Layer 3 of a small transformer language model trained on English Wikipedia (11 layers, counted from 0, width 128). Numbers have three digits each and are written without spaces.
A neuron's activation on a vector x is GELU(weights . x + bias), where the dot is the dot product.
The model reads these tokens: " –" " New" " York" " City" "\n" "-" " 2003" "–" "2012" ":" " S" "pl" "ash" " Bar" " –" " New" " York" " City" "\n" "-" " 2007" "–" "2014" ":" " Town" " Disc" "ob" "out" "ique" " –" " Washington" ","

The vector x that enters this layer's MLP at each token. A number n stands for (n - 500) times 0.006.
0 " –": 597641344284568390531478561389777434342186455594618435865332353671404421357394399400603222552538250325545562534655500479551695432464452588442620518640286306572407597581446462498574557597521564406441593482450531600536265397290279519565623278438436812643602757350661420475462387391524278569427721460604470605257648425532384196557578443471499548354612460286692508515710750629386556408591
1 " New": 575679085367550380574507386422671592377330365516289492901364465747323403461694328478790226551434368226468484553648517644456529434484273544389515404847424403557406554367588334482489367466499432637496448591488537474634410528414327564380608287370305549423305760336597409607567441425567172541715497532530396502318706440711643395511426427493462522501414490689915586591531664607510549496592
2 " York": 612639186419514405577575341303512588466265286588327575902518373802500334418802304621668246548396389279538584572674393643315514408427255518552567423813444430593368536289436449608418305336427399599397459459552715546565453635408427422388690235306400619536365744314534583559503561410604253571547643488427510446293717448493520497505400511479509442573398408600952694481443554500431436595661
3 " City": 536557188409466397437606559400702536508322517581336576886475337760410424480653423580766101509399432154449563605735489551459610494366456606612547430877393338589301378429583528611560116406356499568485577440420542609493380633581398541480701312296321672500436767408532522489623406469647168439449627346612509445279657481510602383425654461329445467366316556620639580641443487550446348525697
4 "\n": 686462223344417389459435567407573518410359471598562462905435455615471454475588560606729220479415311452438601551757423538438613452349462462404575509718441378549589438556631577534537404479449461467505546395443551584466523533524371119447624369476546665598258774394614443555463488532460280553377527715538536555443736474503561057455366420416582467320436446483547527544581645570452403461543
5 "-": 509541291327480318590408454480619445423449445525497367908366553557276434351622595538770306385432331396457619584622471337647636465523427499341504396831558380460610474467551515606391469400472438481554550456326519522586454575531317644546690288590425605481373778429643444522488636628461281607442367489477382552536740492538600127437360479588510563325255444397514531516537832567405461386616
6 " 2003": 539555284359496333585450452398411557448428426576393434901510502726391439300421307475627272693479343369610444571700480499362709506546628362495520397696532380486343509430587633641541402488347469338412560407383713405776339626513369376450670335460712553640599789262636529500449565533500196585377675441436410754338793586606719382359342370535513382431335375417635633548551341504316406428544
7 "–": 539401360379447363509479451361584505505364470589428321900413481626392432316722525408702330511648370365354540596650574344535723464422378480270626330715495314556540528604674581493283513381462366491537596415439481493494333502509263539618720323493413585529413816406600493483615566607447356591415450535434426601493789383587520202498285535661469500301290518441572589683477773583416396400665
8 "2012": 724498461326436288506493413400450512549263512517545483898542510795485439266688345355681346581510324430483481568682407486434705434497459258416569439719446387498319463544559550614476368379387440378369562301369567469722325547519433353542682329452581651625565867345640517420476509508545188607353695476250516845474716510571551382466397412482520387553250360581635614687458413589306361445583
9 ":": 557388464443473379528368675425572394497309416599555381911410622568473529371606422459676315450466355483459350518715528389398572421374415469349773348634518327487555336392580661520559452493353416585558537504324507452556541432470349549524657384473467723551676758321620573424600588482434327531413525520421401581559664373526473077425391514531642592308401347486714478625584630600405502461565
10 " S": 626368256356406472571346497476521592409490500504415506896390505572399436461709463548739359541518379301417490497581554550442772480353392519359631398837413354460618469352474120531387420397309473525524474417693502430752353291570300481666705633403430525537572681269567574614506459470534173543542721681599504514399556469572692298373450526403675418327435459241625521580460921646309343461572
11 "pl": 667475182216532333582351538587611592513162310369541729883360534653506587377665484498628434538336213405678435527576467530449614427366432451333613471844349353561502497368581148729437480499493452445468543211529487440418492539557302521503703383335486609607576728349614515554787547656236402719405734439388338452622593415409405436234351387426657366427496378409708558758490553651451469460610
12 "ash": 486538339381425380545482626347578447540394322588401490898337549769530651452668396484902214631611513360461548471599389498571727401308308368414670492842356340629515390310609395670435278420384464308544699325534580326491372502660318467495633314365298586469499731391613610410559556545574282597502735385417493512571613341636576345341502530378593496381452404296553557719372553625353408480618
13 " Bar": 518622226346461365417576664478454588432477424452295707882337493631588422312727465644725191474489441383677581522584477613444463383314363591582547305669415395301452372335480217642485368350479306612460595441572638506567367503464395487556744347313369784514463722371594661601429517561734325504439683393343513397577747473643552368268533575413548366139460407488523584753175800632428270607612
14 " –": 437633260413431476432410619443565547457387458587381326896408456743379506330537537617620228715503375375370379498832568436249615507489454611411647387772450325500440408443539600519483571372356345579454652458396638540414458460531343552507696511321451633466368850305605389483501659468538317537523612430455419512385724388596510124489364476649549418272542536542660528603521600581446484492557
15 " New": 560744082411542392540473400428547653496404310464237404883399495736352375469677377514721203625413387199461508517695584655399503423502283586427521365826504378570446523338689262607489279429501421631436508527526585462687438577499330590360616369315254450334286825395566370652603475492538205562738593507411459505346619434681700366502404393508497471499413537747816505510389678600503423551637
16 " York": 605645213457509389536528342317426647585365237552310508891560389768528304410760368666602226610395417289546604543699401649296494384432270554589592383809515415589420510257482426679410262321416383601360521382596766551564444686478440430366729301231387594471372816352512566570511585452562287584536734469345541432327661450458544469485355501476516389585387442643799639460337558511450351624675
17 " City": 532547180430455391419548582424637588606423474535313517880531358726434401467619470602703083555384460166447572575751508551434604478372478628616570420881456322594340351394615525649555104424330494573454639359449557583514382657617403557452741378269326637446443840444520500492643415499608190449434691319532539436319604474487613366399607448343474406371310617659524520633343491569474286557706
18 "\n": 665465237363419384450421551457561552457412418557572437896468488607504461487560575605675178512415328462458604528753430532429573453391454479414588497684468358567598410525644583565534382477452441471504574333482554551457505540551375118440661407442545631575249865410613408564480492526440292562383594707504555561453694486496570023436326420430590412345446483501478501538515635588451383509542
19 "-": 488548323349468315599373435496595467469473433481510348900411567533293445346613620539716269426444332403457618575607475336635617453545441508351498377789580355474620447442570519630375451412456414465550579415338517496588444575546322654551724302587431568469377869440640432540501643626438300630479464474457379528566697505544604087426312467614512524338289474403503503502473818577405444429614
20 " 2007": 465535421385413320587413430387450579550399551583318418896599542659493287282465289561677263708534308481529504576695426501404738478550527474468540416584513413529376402469532661603506413325363435411437555438438613400807344559467316393529799315489658640640515904278607547570378500455485241595402699426391502773390682589566563338471236303492525353468234430530484582615451389513439414511583
21 "–": 508408395399446365541455420377579504516361451562429317891444483576404417316721551433676305532653381369321552590598561344542725460423381501276604316681500316585540509584677577509290497387457352472542604379460484489529325505504264553618763317514422551519429904423606451491618571590412384609474521530433425609516748421585524170490238528676472455306282537432555590671427733596429383439672
22 "2014": 754475447336494273485468286433475573546373510452514482891561506657506467272686354468685320583459308383497563550654365509475674470475516334471503412672498368486327409520468541612454337436368444426387519317389591502804261570509417355492770298455584677595519935356659544476459532529514162613398752424262573766432616515556560333490371470472474417600282344591599635603471418600286349500588
23 ":": 519392501464482377554355644444571415495303391580558382903413613535474513361584441486643291443476391486446369528657516387413564411383403483367757336600533326501550330382572660523574428506353427556561532503342530451580536444460357553513702377493479679550693857337625541438587596473399343550462578525425409584550630390518477033412347506529636555310395370480680486613564621612414497503569
24 " Town": 560521226280477370610459523409552556458432375564441620890423505640556360421509528612823127477499443127451606652558519568462510498345380614547544308835427321563472368456585498604450189358399442596423435336377648437712345577518453554443699241483340526403679866346507722489568502489551225599330727397541640443327638505606632379485533457460305527388347596507668672584343455584569307555570
25 " Disc": 465307124361494596459384513480385537567401270314475567880481433651482365415665469492702245599315282195396655430547690690472588490539465610594579591885255342632515510471579191516527296403499343599513542402345631463496352301595285463547812382297570444648519828362572401573667631617510221667423634554403367494639648681461460437404250364405513517399485528528700565406490642601400455521602
26 "ob": 563451373374594349546456658403430577575227269419660635890403446707403497437652365483718228551653287434548704433538350611554432415411227546541467391695437363571595336373515376748529298503255443650432685431594591510588420618634409502596769364421498605439445722456645541483463413700537235737338812417193352256513550380563439371386369596516545524425408203524554533609324724573367371470568
27 "out": 544402308291466372472304647360431553550444314447437631884451535731449712318640272404747164676541364426520540548669449407459622450459495501471574437626354352592516425372707529748392280389429561413432694410470441500563424591558354488518741536449333578481487838320647712500608364659478356775271823310603412495383657333672576320406476503440616532367365398519488394584430560508277439469543
28 "ique": 545589159395567438417441429262297441470445317416531581894523432717540575585735372491682109660574370378508561518609434489361615383349565471474657526666507314461551455520553546658350271340350402482565714352500540601466492501645460538526624278462431669577399947412524624531509531626517225584362811282465284492483701376524327355399541530454489588469317392704618549428371468584272382572562
29 " –": 415599349397450475367418604373464527424409421567427416887443477751424560314616454579603176700575421353337389513756588490224567480491521599368646384762463354446428343525552612552432576388327397576486624443285647466442470436460389518564719490433426595515380962322617326482466607526598279522416628425544360494383713407616471113555383465672499546272534536574680434600557529587452548518563
30 " Washington": 579632237337487426482403430429381409360507264552313543875557526764461331269668276767739153600430443288405523501709533751217276487543382531541672411708519451451398517328585436544397256401244505591347519407459669469615411469428398533451744451382308530454426946308642377465659509483613225550513711377543485544259754489458615426275553511526531453436513592676782500510582535558512419558631
31 ",": 468463245444560480556464528445577622558281375519420408897427551721579421338622414663726339558492400408406463581672400589316564447537457525423732434917530397469526416528525472501513460292345415406469629433353479478517471560462382554545716467365429684516493946462550470520437470513403259450502675527551433410468656400510316022400426498445514617279522414510457442536497643624450454484602

Each question shows the input weights of one neuron of the MLP. A number n stands for (n - 500) times 0.0011.

n39 (bias -0.053): 498539343536545626354560582433435506513452394522526337555488484488530457535484539491440450495385543501434279455442506530535550479542480631555496509375411522515615563563575447474583476521634428434464494631413623553524617605429471501447464418431523556549502499533481507584426521620516539493587422516515483430444471440448641562470510443393544473522596563454476422590500466523485524502507
Which token does this neuron like most? 15 " New"

n387 (bias -0.031): 495459547392571543577581493472545594518489416443515482474439483607561572474549330476546516538517526557385447488399577564400477497464536533572514554543502503521462579466470500498575528484491458479568508519421442532438565429520599517506550522381403489421492432555454464468540441381594561431506539468544510475417445515481408567599599565504530522507503440505426490559536447502483493444563
Its two highest activations, in order, are on tokens 3 " City", 31 ","

n143 (bias -0.060): 628532454583401451457377481525542487339533592547537483506442477453338347451454654514479551562528517499579371532589563557470484434530519649566483466409475598522555482557561483519544496474445552411304524469572571531419447618490462399406431660507410582433607354517583437559408390530413546552575504497419553595462517458556663555445587448435423515544507733485425466590415509504527441588540
Which token does this neuron like most? 17 " City"

n212 (bias -0.047): 458575511491509535565467444350501580533452509390454360499468388533464464514539468503454542525427624443543401486408440560492514554534399497631401491518498685519535638423454445543370511519458494520362542690554613484500453525541627510477475561397421561343542485545445599467453518426350478442556509379342527424338521512476583637585622564646570418599634486617493613417378487592489555466514
Which token does this neuron like most? 16 " York"

n62 (bias -0.027): 570515393529509466425494655521529502525481511519433557510533476459487390600426616517491491487484477499480509524576457529562613550591586356475534544411538547459640519438571494540559499447502493502359560601562581512540449466367467509410466392369425522382517456541530504432509460412406578393585474514449549522453576526531640485503549570501395418594668590479385496435429528535478384561497
On which token does it fire most, and how strongly? 15 " New", at about 0.35

n310 (bias -0.060): 696575508513438471551507507516401531545424578350482503498676438474469546535444372404565587468594398426506434595441490560468550470608627399627379463478606492541617520699620524555423578453607621466484435627447622626405449451511354393401483505606462470436607422439680631653335343544555556493330419443382547622450140340435607531620362549556476484569283548498554366438437388490503470548553
Which token does this neuron like most? 22 "2014"

n389 (bias -0.075): 472419431628510512474455482515473491413513582586454456508541507352317342463414607493482563485391483501683517528607394469527573438534384481540446415354459590466490551488506483575401464520567517501347541500473528500533464555462408632540436540577565536480579454508530637501456655598494481612566447548397432467495508498486526575472516334468488431486462670524562600540453465544446495495507
Which token does this neuron like most? 6 " 2003"

n493 (bias -0.057): 504542631615504482465595448543600675692504631492246582500615551541409548570565508387456655539539449592456335440554433496479752486661620501592709462403574551468475482654313557354706552325332414462205423462381581522594631569332536306330490650462362531524588463433548486446424599546631607375527501512661596452472310318579461466575582546440362581436644497450379375479553420559591506362593
Which token does this neuron like most? 31 ","

n13 (bias -0.057): 479582582449496492445617444559641490566405440490499464498495464512609483678535647602480494513500729436569496549412444570507532546443407324649567488489388497664496449561636583585576546482468452565495450595544405576308494618528354518345360449427473521516480435653421475437386548492428548608379458471333539498441395522407438532474494425529413602512488425498586545380534417537444480765520
Which token does this neuron like most? 16 " York"

n157 (bias -0.062): 513559372455369565563526599490360515628497468379514467525623541414338461512441455415535592580347523470467530449533577451471625395638401556341615473534590494525567445641513551328662554493599386432492476450421692534496508583464427595626544580530385559412475403603504529668397405423470514637421332566385588502498347504542647623521493544535559410496519556678500338624481357455365562657574
On which token does it fire most, and how strongly? 15 " New", at about 0.48

n309 (bias -0.059): 374640429606453501429570559370602558550480565566381446497602546448431520669510569579369444513468583603606485470457370415578559439631603626611255527477510599406446551547461580481405414463705441457515480577397569666409443451685480433393433471454411555365375442385543599561528555460317413520549493506466606561443534397551438522525559367460654602465441464508314257593353584492572603476554
Which token does this neuron like most? 17 " City"

n284 (bias -0.094): 241577464575426450426557590476625476440562698323470590503636629202294512632413626402476618269599511569431536654422587458782587523609473534416358428527546542443654560464507603407525524509650541269542371643253649451489453525305451630530467491672479549244590433549602567543331711607389493609446351463529474587529473411527555486499555432477457524603520420324307497291568523393513452385558
Which token does this neuron like most? 5 "-"

n510 (bias -0.081): 290425328493525551463715381477497612653474563466352551529401429459534305613637470380488481404573572542516609569513385501556518406548501500387355581356791565679660478843393479328625395487665476502478346591404539561593549574408388547618404470325318506500671471435394447578594364538369513417661396589253543499477243377527611570690491388526464304645612634625310462443603491636516636514572
On which token does it fire most, and how strongly? 15 " New", at about 0.31

n458 (bias -0.070): 454385494544458425405641560427487488606481443691601354545396377537551413494478409500493655639611594507561470591470557690429609405359551532665619370552512589383489643738513495346436545363496503509441686603303452566413431395642393437409455528374354538516539403451497414465376419670446650315411432508447583546579552463431484547578537770497559712475504651472451489538485491471382463473599
Which token does this neuron like most? 7 "–"

n170 (bias -0.062): 428370589548569503441509458389615525403719579460508567539552709267416656488717642414456524351563608602469482438413551500561724474553741341483570350384538543479558369362536490425576503382502371583489299448369583454487585264246422482489475629429540553409740429438513622533455594549599537409509386463654733488618317360710694474519626386390514607612476401277475360359560568619431544583501
Its two highest activations, in order, are on tokens 10 " S", 9 ":"

n429 (bias -0.064): 438537528454195532527400354466413465459617483577731510556319680412418282559331510522449642529453569558534338552333484676594493497418615578474417518502637457623436377609459663314423723508551480293521497397358538673563424407754397342549517495809313660496519371461596512655595602539454507583400400588298718696546471530515525574477421716415440527478479482424361422657580356356663590636484
Which token does this neuron like most? 20 " 2007"

n402 (bias -0.057): 490606275585462356528564551582478303654487492717353641490475496551392443729396512559412513566368729408588456488562453480394529428581341466681383407468561647651401478516495590572441535615488555379416508604467540497466417664495480546343424544469474553315528397586460384491376627426523638664453530417404536454314458560381474598442484532457451421633466684488583659418480394425524362675548
On which token does it fire most, and how strongly? 16 " York", at about 1.8

n158 (bias -0.035): 399530585351554476337489524413570465629383592453397553595536430483502357542533616322408520435573611497588435586361412487540501419488441588425454447489534506502553650488427598453443526487678579389484522613475471542499451542605401486388492520548485465380477519519664390639581490490489534431509491509489436589471501532530622533532461452549643422540413369455419497563532512364461560463471
Its two highest activations, in order, are on tokens 21 "–", 7 "–"

n155 (bias -0.063): 502422395491467532624552413615631566578488480520514485530541479362454354489479613495446520486458558604632479464470482480594480503574389419601479368491574513540434541416542462488554595568462398362418553602538458524433488481481401618478443621392507538463598441502608480505555661471364530610423431584457549536452389611537559436452476505522457460593425647459361614348470542556451504548463
Its two highest activations, in order, are on tokens 19 "-", 5 "-"

n481 (bias -0.055): 412333620456484567390609533451592598495618518509468365513593431401539514428482518306374536415493594508583477615480191410592585401373564496664517454413477447596477615499463607634529451510519489348414532465502535486477555506575443354383471433487565442640621501514574409605460472407536449559493515414554567484519633629401594678551523528448431446504425463492443563490601346474462585508565
On which token does it fire most, and how strongly? 6 " 2003", at about 0.75

n88 (bias -0.071): 533373736472561497393559489389674465468586446505670578481579435476441564591675647379477561361426397656381455581347457575623414544389647332540534581597571593455646630537525509474425461387512452393570638530405531506328518546421397611395438383476444490379524459715623452445422457589433599497547413445518395555477439436396743503614598623710389580553510360381513590322654488545341550461575
On which token does it fire most, and how strongly? 5 "-", at about 0.29

n94 (bias -0.068): 523498569441476499604520539565563490475379520384580397467426626527593623463481681476515552300540554440442422550361504429576627501200407486437538621338642516544394516477402530495447551543587373514662419403479531257453458330514448516465483514547362544499443497524556731398539474416544628575628466521392611575482342510544646477520540600633448654625399465433686604415471391458461499471528
Which token does this neuron like most? 12 "ash"

n174 (bias -0.018): 511478359409551445335467500445615371626415658563509500503530480366479289496300511507415555488480694406441478472455543460470414392663497443643561320587590464303768483429694591421559568623605598401537425834436637613484443426411466693399475469511476508396604385556532622438615630653433503482355410515531593673525461589555389461531464502452652417615369649452490516451445488384339358381381
On which three tokens does it fire most, strongest first? 5 "-", 9 ":", 23 ":"

n381 (bias -0.067): 409513615378483516510534483332393462509540430613533435444638565568478432448614486427342489323459405449527555335426472539600599462533741437476467578275594625540433465623489504500425446416565480462566409441357575464538625513513519487450413511591503499429507448392519434501503549417688355445472503483434484518439550531478645576674532669526567623627337515526516434435520508528498524475590
Its two highest activations, in order, are on tokens 8 "2012", 22 "2014"

n288 (bias -0.041): 325427543515478607550551473533538495471490540369426615579765469370583532576525437319363440399306456556447429496445513523510677526619535472498506381492544367591520444417454567536621623595710499452537311499466537569516499479579484413425474542553616570495620459536609441602502488435429385557298543508440631555466437587427521540511595559392549538608452467646456534425489433481529501515504
Which token does this neuron like most? 22 "2014"

n329 (bias -0.054): 468459567406469441423433573461408394476558486477587512495468623554485516498388475573472501545493563452562498509476439568563430554514566436662401594504487529519490559496524479557393421473626497564458372421544513534396487491650515446497471546393459560502320374509568618498583448605502535536306534516319623437535439630302545770456569426503445439507526561567488441535445426429296470579587
Its two highest activations, in order, are on tokens 26 "ob", 25 " Disc"

n199 (bias -0.013): 503515501532496494532454500456508464465494493465489505511474479518533469529472502467509522496539468497497515523501503522511538551465491575496475452463534523491479492487516511470507511509525480484461499503456461487508509503507533489499477512464460480521511508502539480489500521503514514484508527458491498442518506548470522470487531498486525471533492499498502526501505507493454548567543
Its two highest activations, in order, are on tokens 0 " –", 3 " City"

n321 (bias -0.073): 521412473468444508522457878495653504405395655502371369471377368674534264524450560513484516595303620537563385367510604352571459446688741323497503521580677588314470544489476599456475615506567421598660587362389564396471460470420681513482391593367492573458356446539577669461394421363435572338557465439573668494298451476573467440522550587656563461571795625364580395512338453497410542490398
On which three tokens does it fire most, strongest first? 14 " –", 29 " –", 0 " –"

n0 (bias -0.063): 456554462589451455476627519579477588289654522562452398555677634445415455605454545442417465532500535358467543521622471483506679555663384447332299454499623526528538477390437531490383469583537521407453563354500562511596633507523606495480417708542497542354496466525472547570402557376502445397424507407544423418413516553472574427557607575518534514568505547422467690361519452490398560522469
Which token does this neuron like most? 6 " 2003"

n292 (bias -0.044): 326513504487497495431531341632525378807535406483415556527425620414519530493498669516309484593494646511286401517567600566400605605561529452428425470496529617260597529725496531397527521543615443427520510500296437475529559350514486425634369389317445630473539485508560450535453694445407553397622386488364509484484412456626566492587472369599571506297586615601492515533545466632529752612416
On which token does it fire most, and how strongly? 29 " –", at about 0.72

n391 (bias -0.045): 411467680415487445288567511477481424441571591457412546517545523518490535562463443356518525480675526455587413412530381596689644513439535575553535243306504624669572397551668565492545582563464399467398331592513620487670421499269433433493469389497484426385559411389524344444437324549463456458572453536659500583521536548768655565473501642414345599579529445414402579394747489569459497463409
On which token does it fire most, and how strongly? 6 " 2003", at about 0.35

n93 (bias -0.051): 362529625545415486453464424409466430581425617455511466557454599443441448512446519501417560496549442396614613523558434481631424423520571419437463492419466473455465392590580575507479424520596547528588382449491536437586512565525356510632498562576623485514488463485437495612568644579501525552544411501512445521474429587529529472473437525568475475459390565484607513497558494497441574590518
On which token does it fire most, and how strongly? 19 "-", at about 0.63

n357 (bias -0.064): 512488549425534558508458552465625532531536569574528562584451610382437611617486621419462502494391562536406349332379529489619492609442563455511472534436499470522467479420406548422442540781485431288544563489468510422393501312492533584516464405441461721463512437625486658478540579536474580627478398613397574460491378476450571437469539537593479545609598452321576385545562499493374536427509
Which token does this neuron like most? 9 ":"

n408 (bias -0.035): 350445675470464365446357616481594530581444628592424628430423550471356565570455515396494550491451430453394471646546555545556437579503586547459604448438400579454323370592431533528549346443505623596317518433503501412439515393521668474513523586555459529357576459505616572493412539419563607489489533510538439459547518655436631664430609575306531462466393600558521488591567352470455441443556
On which three tokens does it fire most, strongest first? 3 " City", 17 " City", 24 " Town"

n235 (bias -0.044): 475465535419515618368438568322439514485542544552508525543650449408476481441540455343419500592536502376433553569433382536507412455549516567397532443452491535454548437564468595489475493504538494416457413487424502514524625592531553529478477389566527508468617535546479422655482531493589517445554380454633399389512422483518653538531624481664561459580561525526500459543448410623412652483489
On which token does it fire most, and how strongly? 29 " –", at about 0.15

n57 (bias -0.024): 428537584377460574441452364489440418600678556580526516534462527595411551561453603422360652551540463457529397457399694571457561543595526549414574492570381450599494593682491487301566676480615424232402314600380507479563507482415507473428436474506360510379615451346607350442388726558590552343463425740343517483634538474481659510715404409672308412456428689557526571430527483506579433513615
Which token does this neuron like most? 7 "–"

n210 (bias -0.046): 379493568661421486530472484457486521547356502548521474454534470580494417601577553421510446482330509670675518391544513307592583401449589500596520498456581531602382571609482633543610460411485488538390637533443564656315477553560544413468349519541441485361406479500556494389477544603417648740454520555407595506390443385606446544527541477582525620546456503684450467529352506472435607549634
On which three tokens does it fire most, strongest first? 28 "ique", 27 "out", 26 "ob"

n247 (bias -0.064): 492379417551412494584487600460579596518536472360458354535474518512383395459431559425557565528504489414519404433475627456609534437623608486406423559516496524473397511520433492451474432607522515554575506405467545536438626675428512576617497477445389677517440447480579522477548550443420488474461491488413582363494494542378479546454533470524467453497646520552458436539371463547499595544625
On which three tokens does it fire most, strongest first? 17 " City", 11 "pl", 3 " City"

n330 (bias -0.044): 610408524584511479521559497489644502574458517429648482539493476358425385395562542591478504375483587690538422590511369527615474377500470559662396558524611486633424595480500633487481541684592486480615459512374418442383457529645432644454424463445410462463376543654586601622559658496515486491598305630458646611409320588504408508527553338510452601522362650558566506455503527488450507549457
Its two highest activations, in order, are on tokens 5 "-", 19 "-"

n10 (bias -0.040): 559496586461596560682624551451501506454525596433327520462596453478525411468467415401544585549424513441486583467561508479485575429674547397429367533580577686434404445573461492467394525498458593436371652502443529638385456498472495430507515741432509413458449454474542498469494396441621377509313503481602594506455403481638539555592519450489564532501566564550435388501478481425375548470539
On which token does it fire most, and how strongly? 27 "out", at about 0.2